Layer 2 of a small transformer language model trained on English Wikipedia (8 layers, counted from 0, width 96). Numbers have three digits each and are written without spaces.
In attention head 2, each number of a token's query is one row of weights dot the token's vector x. The head spreads its attention over the tokens so far by the softmax of query dot key.

Query weights of the head. A number n stands for (n - 500) times 0.001.
q0: 404519436470255721313624546567403409463857120575481427737407605375540365554387524521706637175697457512576448567590519508709353478675663359278759341371727421348569460364387600601284394715734645692533606315479364456901700653596563586479266649759416753444158486633221258881690343580126484439
q1: 416573425644563436400472460483499520467559362468565507546628514397436432589368362469523489556537548634581519461361405414465624575552495583479576498500631398456390490562555430346583440441488558652418483596568659509436561418581521546520464315396457580472479473461427558534500458470538496666
q2: 530521537786624331372438306385720439470355411449551546699681655323459491524424280513445488718514646485628530606302465503470655592541579680385497583555463383427406562650579185343694544426381640833399447521565464508470463409484463326545439329295579670688477602346586575371390599560604559404
q3: 538292561548586472683307495402685520481331719509539526458610506580451489473334436513343429578460559419430470614373560553387584530494470642636328612523421467521448417476544442454733616372383431398491405652511547557427497413556420501533686430362527383605716593384597549378571490601738545508
q4: 487668485419222573377558623622406484449646495507474535520464452472532407522640455539570552496488365481606603272556471416612423481553511443565728429363570613557556459445320593576264388558571480482444550489503582610598475609598593469485445428552550393379418278595426491681548514519381531655
q5: 524421524589754465500312368394606493334338510514437546620642626348443295534551451706384485609542638346649519649585456464460652552335410521432453520544595442414408258490578395493656603505435522731323443554554452666601665522631452386497493454262558585502613464386591634348575606661631480514
q6: 517325601603803564618405325405548423534311566522564541489617571484415509406533498450432501714491591570529402725558484605392618553495576573422344540493441528566418428563618354421691529411334480629442450515463487471485531403454498331615559411329631611491497737387532608331586511468654573418
q7: 438413457526462572521593592646502556719578533355616449481469587514539538554316564434627480456461557538377543471477593597616537360675516398553433464427443395465575696288564596444547460488621509421612481527511700482299554439564553751491584524615432512582402576563489496483502403355392531434
q8: 427550525373231509371550652499428486355670683375347467566574472583421518568517603519523565326452386399388533422525550340570459486664326504655739506406606440500597576500393563460327432502505432369522455487451509510468326541498462531594536570616494519305403314453520450659377515497528472537
q9: 488623528477385593502396563570465404465486435505393504624434483433483326667789328649509487462551306392598513484600255538685461487292436425371738377493776563511523279428489551615412353477596402695389600496583804531665539548544614428543572610591515477663513371519551604732789539477664381592
q10: 419488490457437428525480550437375442664440487415505454475497556451403477620482404352569451556467422558588400408596541381561514616379486474311527394690537433397503486473604370412502450441452506595474429539458624562549535538501539498549478581410428657542516528542533616428605513437452512335
q11: 579628345478217578331697700788259664478885378620407484374307417565862471563479597576479540384749587623314600311358356545626413278526480431601518316374575584514578478495266818632149623797753515255634786437597491537532498510489601816253449646976436299474420295804421350781502332425355416656
q12: 289510521398499581506401632570610433604641472355460403381511457551420337524474566568459445508427423432501534473578567589328329454523612422294510477546614464457695463491520499542411474398562531573523417592611547510395541469489592601535552538540447584550582560528477521375591587405470370503
q13: 466643494502408460542538552449505292432432492230474462662454509417533637509485523381680484482491480408534501502778640337682609420406602568556570446546498403393457592214385591452538450462597487595529500500452502551521566408558439560522446454508472589425401490476511594454490482680577431476
q14: 427397348613244576517447666489360563884593468363485584435598429580469307598343555353619574560448529552559400405515517563354450569601564411445506330567374561632569635520397460607336411472520635570538497494508397525427447481470535588562446376581483577364490627487535466382643526377447572391
q15: 495558431453523515442559420500548505384598591386459484515483350451514519536392482490666415585388331459471674421440373541508561455409524535291497456644500443474487375543612520509670587458456607602511475471428480439525448429491436476460635516459481534510637616528389553423336399554595498633
q16: 563597331407257460508540441439395412655546501307221501631511495432483390663560441424669446614336383568635466437796553503431556586473541550399612387531524550503539576537390483635445454371635545546518504509506326658523431398423391576453509435588339618435526548528520549340566627561584486415
q17: 422475570162529335576460512543536474411511568641461459352487616595582458502493498421372548489440310545415143407645673446596480497604458628595499654410398567476551611622675353484582661561503533457509479423483511582406494643577336529500396611547455502658645329559453403607227506514556477486
q18: 443446386397517278376530546514477467635535416795306566305496434490502422506451543403384502531593541630385252583533454618546483565594573538426460576556311602574495496594456474576386540656503541523415510468441568607490647530503507442562399559598489569554544552505552299672464436421481492378
q19: 476544434454538627432450579489487390454525472487263516551526418556361265514652440706527487534404307445619562369729352632442560558385443443175687312543632457564542363504557596579469456458532397524423482503567464606652531492451503572503514479614504528451643403559606534592559523457592376504
q20: 407552422252359531500447771519500392690630521312397432506563459545352234653502494435576575503413229475548410328754572568430418597498567442281620372633602518470640508461527458534382432343608606588543427558587455509532507516515530580539457511579365688515570451554505613392648541382471382426
q21: 499498633690467528482472578480435444471449348486439460613546554537430584655612248617425330533614500520574580497495484536519654533457394275311524572476752467497491365423531495352367472383612550500561546572544497561683503469506661532467424556473460367554392529539525598427670469455600499463
q22: 692595504526396465532546580429252504533518424579507511570518438576546674498631440516573603372530400437514389413517554476591574602366473533614650534540624441465437646606611351471489405346458434473458507394513275399617242550454508425442214469433516463391425457494559556445514558615437382441
q23: 541485484535482550696649389490583570513485592655789467502540515532542588536642465463550671427537504487485418674362675487563286521483472331652327523525465485523455549454563449523502410498377630519476520505439498288589483540446459421531433613342546456448488576520469571516543442555286442442
q24: 625519679537736441567539444453605553341383371593569440433461526519461711402572377627350434459702609505498484662341358608550456452449580462493444661634508539411370431610695471557361521412465545467600508482546557334586459545418649380445587655435499412574539627520449469479538453531384354522
q25: 558574556441607579614462433495598486295460518501675436568408545459603647371443668462560539397437446442463651502392484438641565400417366675748557548341477497455505557435554610502699595553410264433454542561420600349346553542560446501496618462421604445479410384422432426602286569505435462655
q26: 507661535572543506564390599445446415551483337332568449494473509422449504518687578503518462398526612429599554342517511384403487493286302650530484483398689579422686525565354579440380651458518336471368588625520529347455459381420613445478569534393658484518456410473497525482601676658449467610
q27: 460442478348415680604456657517449472610652484354423477487558526619395310458522531646504635530283398388482475419597578607278457531571560379410560481432527526573654530493446521538438537391584577371620425596584320438489432561374485717473515445583377501486642520523440458271524638395510368429
q28: 474391611530655542592407488551501564530454460505640572437570473570438413455480562492382545502547609408499607461200577499408444435593382401595417568345425576438597462556561546447416624534467552357580514647516609455410451569426618434518638503503667430611560442463486401449483531345489564594
q29: 462574463497512327479656435416546552308520510570609414374514408612596798549408480323426414513570588688386366591457502424605425549549517592653402523585429555544375572628478495523545481664403585509470569410357489462543392456580357382518522583478521520372421623548438456484349479665310615515
q30: 433543490473455451333451711502452396371438418551361533532574436511442338517547458493417473534598506510430386335561446481566655433580446575528595495388454618564565565460476488419364556584604432442485518450526605591502579552614556409568536490623607531530458340477558382668508515453644491551
q31: 516449638281595522790478355535594410443372523480667434527453732425544529457615469600406569469484492335529503617514585423530514431484277576533433621338540513308568395445625462411500671443513435467558522502508614477438564550456519564482535603471520423749560438546433495476484503517546410509

Each question shows a short text with each token's key, already scaled and adjusted for position as the last token sees it. A number n stands for (n - 500) times 0.0037.

Then comes the last token's vector x. A number n stands for (n - 500) times 0.013.

0 " the": 508403566467526555553445539511265454536512538499555546491522604432524482387535477551442506519464
1 " great": 653476638425516655559391429496203472487486515514568566535556524398513465401525509532453463534485
2 " gl": 604576701484428709595352384394196459467479524494517568556491479426568497487480487529479503511510
3 "ac": 467516578529479560503498477439322521515469514431495605547487494414488482456517537573530491544534
4 "iers": 502564577546459570554520408514393481503558591511600457504535599484547431422479549550443493512448
5 " of": 480443524557467542575476497507248458480531553482605559507507535467517455396501510503461509534504
x: 444482523489474626471468528481525482471467487504539308501503388479477531515517618538467500420524522537455449467546528539520465583584496411510502532569522591552313550421454493473531417472383469555501291476492513512540490715444588536732478561370503449502497445379532434454431560484492640532
Which token does the last token look at most, and with what share of its attention? 0 " the", with about 40%

0 " immig": 498336620322545699559395427431246469495443541517539558530493499446487448410494509556528487523480
1 "rant": 617474647444508631551444433496283478491538555492571556534488519426502480410501545525512499547492
2 "s": 568540596504519584530496468515319502518553573488582523470524604455531484405509550590493484533495
3 ",": 372545589580508583529393518469140537442447530483513576547509454475513416398517478509532509601499
4 " and": 400521487541473536563445515491243494497422498462476586578508497435470489450555468541563501547538
5 " since": 393426560606444601615404470487232434498524564501560518537469523430518459441504518500535480543461
x: 383552507513559489550460457402488524420545488391554490608484498490400477469551624508592528580482507413555478480416499417474421440588511488426523557484523561476482515428514524492477522544414528540536315581529437481572564760423472523642531466473681455498468445459522523545450646433507609554
Which token does the last token look at most, and with what share of its attention? 0 " immig", with about 40%

0 "\n": 590377619412592630555345445564131516540464529504572491489592594517514426455485526587490451555476
1 "|": 663604637528584640558400512646118489532529494507507452419557530512500454434573558539484456552482
2 " Cal": 605586685489422687595355430409157458528425496505429547544435458415516562513510484489487558462491
3 "enda": 491558551620424593598457391518244462506495506505504540532477530422514460472519477455469518512499
4 "r": 448495517544452563553480418515297486493548481479515483473484504495536493489531557509510487510541
5 " Girl": 390458608707363696654390379465164446499480524513535434467488493514520485490500566515503547483461
x: 427527497522471404582442629350526372490540560420408349518488503528371455517491533514569577477403642522539510519554575438468413572529477485553472398474487530475712466571524527539494568312587513527449342639507493515482485716474559519605504560500380597465495453413450544370481490560463470485
Which token does the last token look at most, and with what share of its attention? 0 "\n", with about 60%

0 "\n\n": 568386608411550617592341442574183468554417590514592464537600617491480446438446478605474434531409
1 "In": 633508677414532651591354485497200446490485546493532511513476528482521526449473456477481539524426
2 " the": 590546571530512568561445537516254454535507542501548544490518598430525496389534468556446511511464
3 " place": 523596633555463630580374445528262455465519533529600523486546548494571388420467574514445525547465
4 " lives": 380613670595487658580388448495235483509498571583594469448556572439570481410503574576486503508419
5 " only": 360452566633456599588439430474196480492512532465529593526488534423555528427539539567497498509527
x: 554552511508558542516456456303544455470564618510479652523545533529324476482454534469538469444467514443591404537447439465476448469510581433544640569440535429525511538449539483467568458435368493557465240564562493479511549598497554507709438550611508424482512418392344408533437498593497577456
Which token does the last token look at most, and with what share of its attention? 1 "In", with about 30%

0 " |": 677457656524564603555328500626101530497446510495488509544572513482497458469514510498508529619458
1 " 5th": 691484701440530699574366438554137484500567464548544510474530502465472505458531497493442533518479
2 " |": 447687575638524611570346500633115525504464495504484518542565513484493477478520493492497536606467
3 " 2015": 395578633638504600609391422591173461462484579454514464534502518505572508447451466470461503547413
4 " |": 359383468646500608586359492642118517508446504499481520540565514480494471475519503498505535609461
5 "\n": 402381551652482671591377447566126497547488519528589494473597611503511430449501515594471447548473
x: 483441539470506657526508510477516310504536528527534486543503569490380507459569458453459456563414421476548495468510513531521368515522500548474503545410498611558509507548509550500547396377508533552554239518407503439510509491548599477776497496460512583485497517419404552510607653470520499442
To which token does the last token give the most attention? 5 "\n"

0 "12": 681491681539504586554400457579084536487477534497487530552502497479514473462488443501489481568496
1 "–": 524687641651537630567395461659131504455536524549541394494526472534480475433488451415449486556438
2 "6": 491681691612484634562406427533090532488552536552557535559478504470485417421485437488450524595454
3 ")": 449581631556534557529418485544187532544485568557579505514537610489528441441478511579494455561467
4 " |": 369388465637492602584352495636121516505455504509492509552575524481501461475518510495495529617459
5 " 1st": 365383554682410679596392453550158464495583462560536495478524492451468503440543488472431543512462
x: 516468498399568516443374527430475537524594605517516619525540523491311517454492418481502558479551558562534621475532380553548585566454438524488525513545504477585613492434532432578512487398429487607376257628552481559490524500675515489701495483415533641503534504508476493490425478450444565428
To which token does the last token give the most attention? 1 "–"

0 " 6th": 564349635369540674566376443549199478493572452548545513480518500461495513467544486482426536508483
1 " |": 629649622599540605561342503634117527505464497508487516543567516485494475476518494493496533605466
2 " 2017": 489636695565528602600388455587126477455463548435489477532478486494568506453477480466482496557440
3 " |": 326557532651518612576352499639112521507443507505485521540564514476493468471518503501505532608460
4 "\n": 349518606625505675584371450566123499545489518529589495472595611503514431448501514593470446547474
5 "|": 470324496635493670569429513646135469529558481521514457402544525505513455425593563531473454545487
x: 542370488479569509493454513399491548502529469504486618464540487487409519489595520494426554554523514452452477532518346529480539594534447482502449501498465551545519440587427547543492481413392600515465224546429592452486495497383520507713636511471580540498650553386446532489570551553532431388
Which token does the last token look at most, and with what share of its attention? 4 "\n", with about 60%

0 " border": 485422618430483649583365416528233447471465548542540505530545543444573472444521532511459494526453
1 " crossing": 528391605479484643590411422558301425460510522548569485499574582468597470434524514485433480518454
2 " \"": 520551617533477645597333406505184471460498545512560456542550508465562473465478489478414537522389
3 "D": 384528660649420667617375407479075482458508508430474524573432452523527530489484470497485511575490
4 "os": 513499571576463580552537461488311470522568515505534490479490550429504516447553523574475487517497
5 " Lag": 394428600684370699631363412487174420528466508531499532502534553445521530473474477546494504518475
x: 450456500477531585489483616454455550489581581448500465503498526451392575547491429501464673472499553483645489365507561461485496665451446497542570499501501493463533588554438499554459488389581527429467216619480411486675542487503387508537553639467447552463592534338602572535409509449432541490
To which token does the last token give the most attention? 1 " crossing"

0 "an": 515497567470483560575508424517307478512492536445522531529466573484500499436497502557510493526506
1 " set": 622438634493551631550412457538226478481504522531539503517574522430542467423514501512468483540430
2 "tle": 649564608509462611527425457474312485515538486578632571507519532453473390427501505534439526491508
3 "rs": 561596568534501583531508458504362491501571553527571461489525552477498458422508526549469508532459
4 " and": 378542481543483540568441501510225497502429495465485573577523507431464475448563472538549503558521
5 " some": 380408546625420597601428412423280461488514548503559561539540535422488518417506464548448536491487
x: 504498542461528464458404530309513485439517644502525541528558520570543440511525548481691507422503516526512488540585545521445432590516530478517621546622525489549359524483523551397468430471359477499469295588386498469515563462501579488775408495663513496432482476424470474542472490574492502508
To which token does the last token give the most attention? 1 " set"

0 "er": 573404601411533616559472411503181502482547509487544482489495486459487497413573518546497497528507
1 " |": 631634631581547605563333494626106530499447508491488505545574511487494462473514512497507529617462
2 " 25": 535718697602517661571368466508050525476531504537516545521496446434489476431525425482453542543468
3 "–": 320438502712493645580409447642147497446540512539526420492514459523484493439496425407440506548445
4 "2": 364391541700442597567441436534085532491543541557547545538467523478508417426508449501470515593464
5 " (": 468341459606471607598389467534179479489509524528532492510540513442513490420544467499455559540397
x: 538427509514523604550478439331455420533481493504480596588580478448443524499569492476693473495519518495561472546522520564504462570459502446427442485567510594584552499462409546496554519493520512533561402458448562495559484474515480522778531534414532699574497471387479593475508471452571513434
To which token does the last token give the most attention? 3 "–"

0 " |": 677457656524564603555328500626101530497446510495488509544572513482497458469514510498508529619458
1 " unc": 633486687471522734569324415418108490474455533522499524510540459417508418429517517578550423556478
2 "red": 649606641505466659563434436464171482519523509522550559513506501421459457426543572565537452524520
3 "ited": 548589559528480578558499426517314488516518533466541542533527563442503469431516547554513449541523
4 " |": 357388473645502606586351491621105525502444507490492522543573508475493455473514519502509526614470
5 "\n": 403389553643488661587380451562133501544482523519588493478598607502510424448499528591478444553476
x: 455439540492506640524522509471514328498526527527529499532503557509383509457581445454477447547400418473532497462518537533527361518544507553470502551416498613565504507548517531489537391375500538541546265503403505426501500495548613474769498522459477565480494511423416546501602667469520489452
Which token does the last token look at most, and with what share of its attention? 5 "\n", with about 60%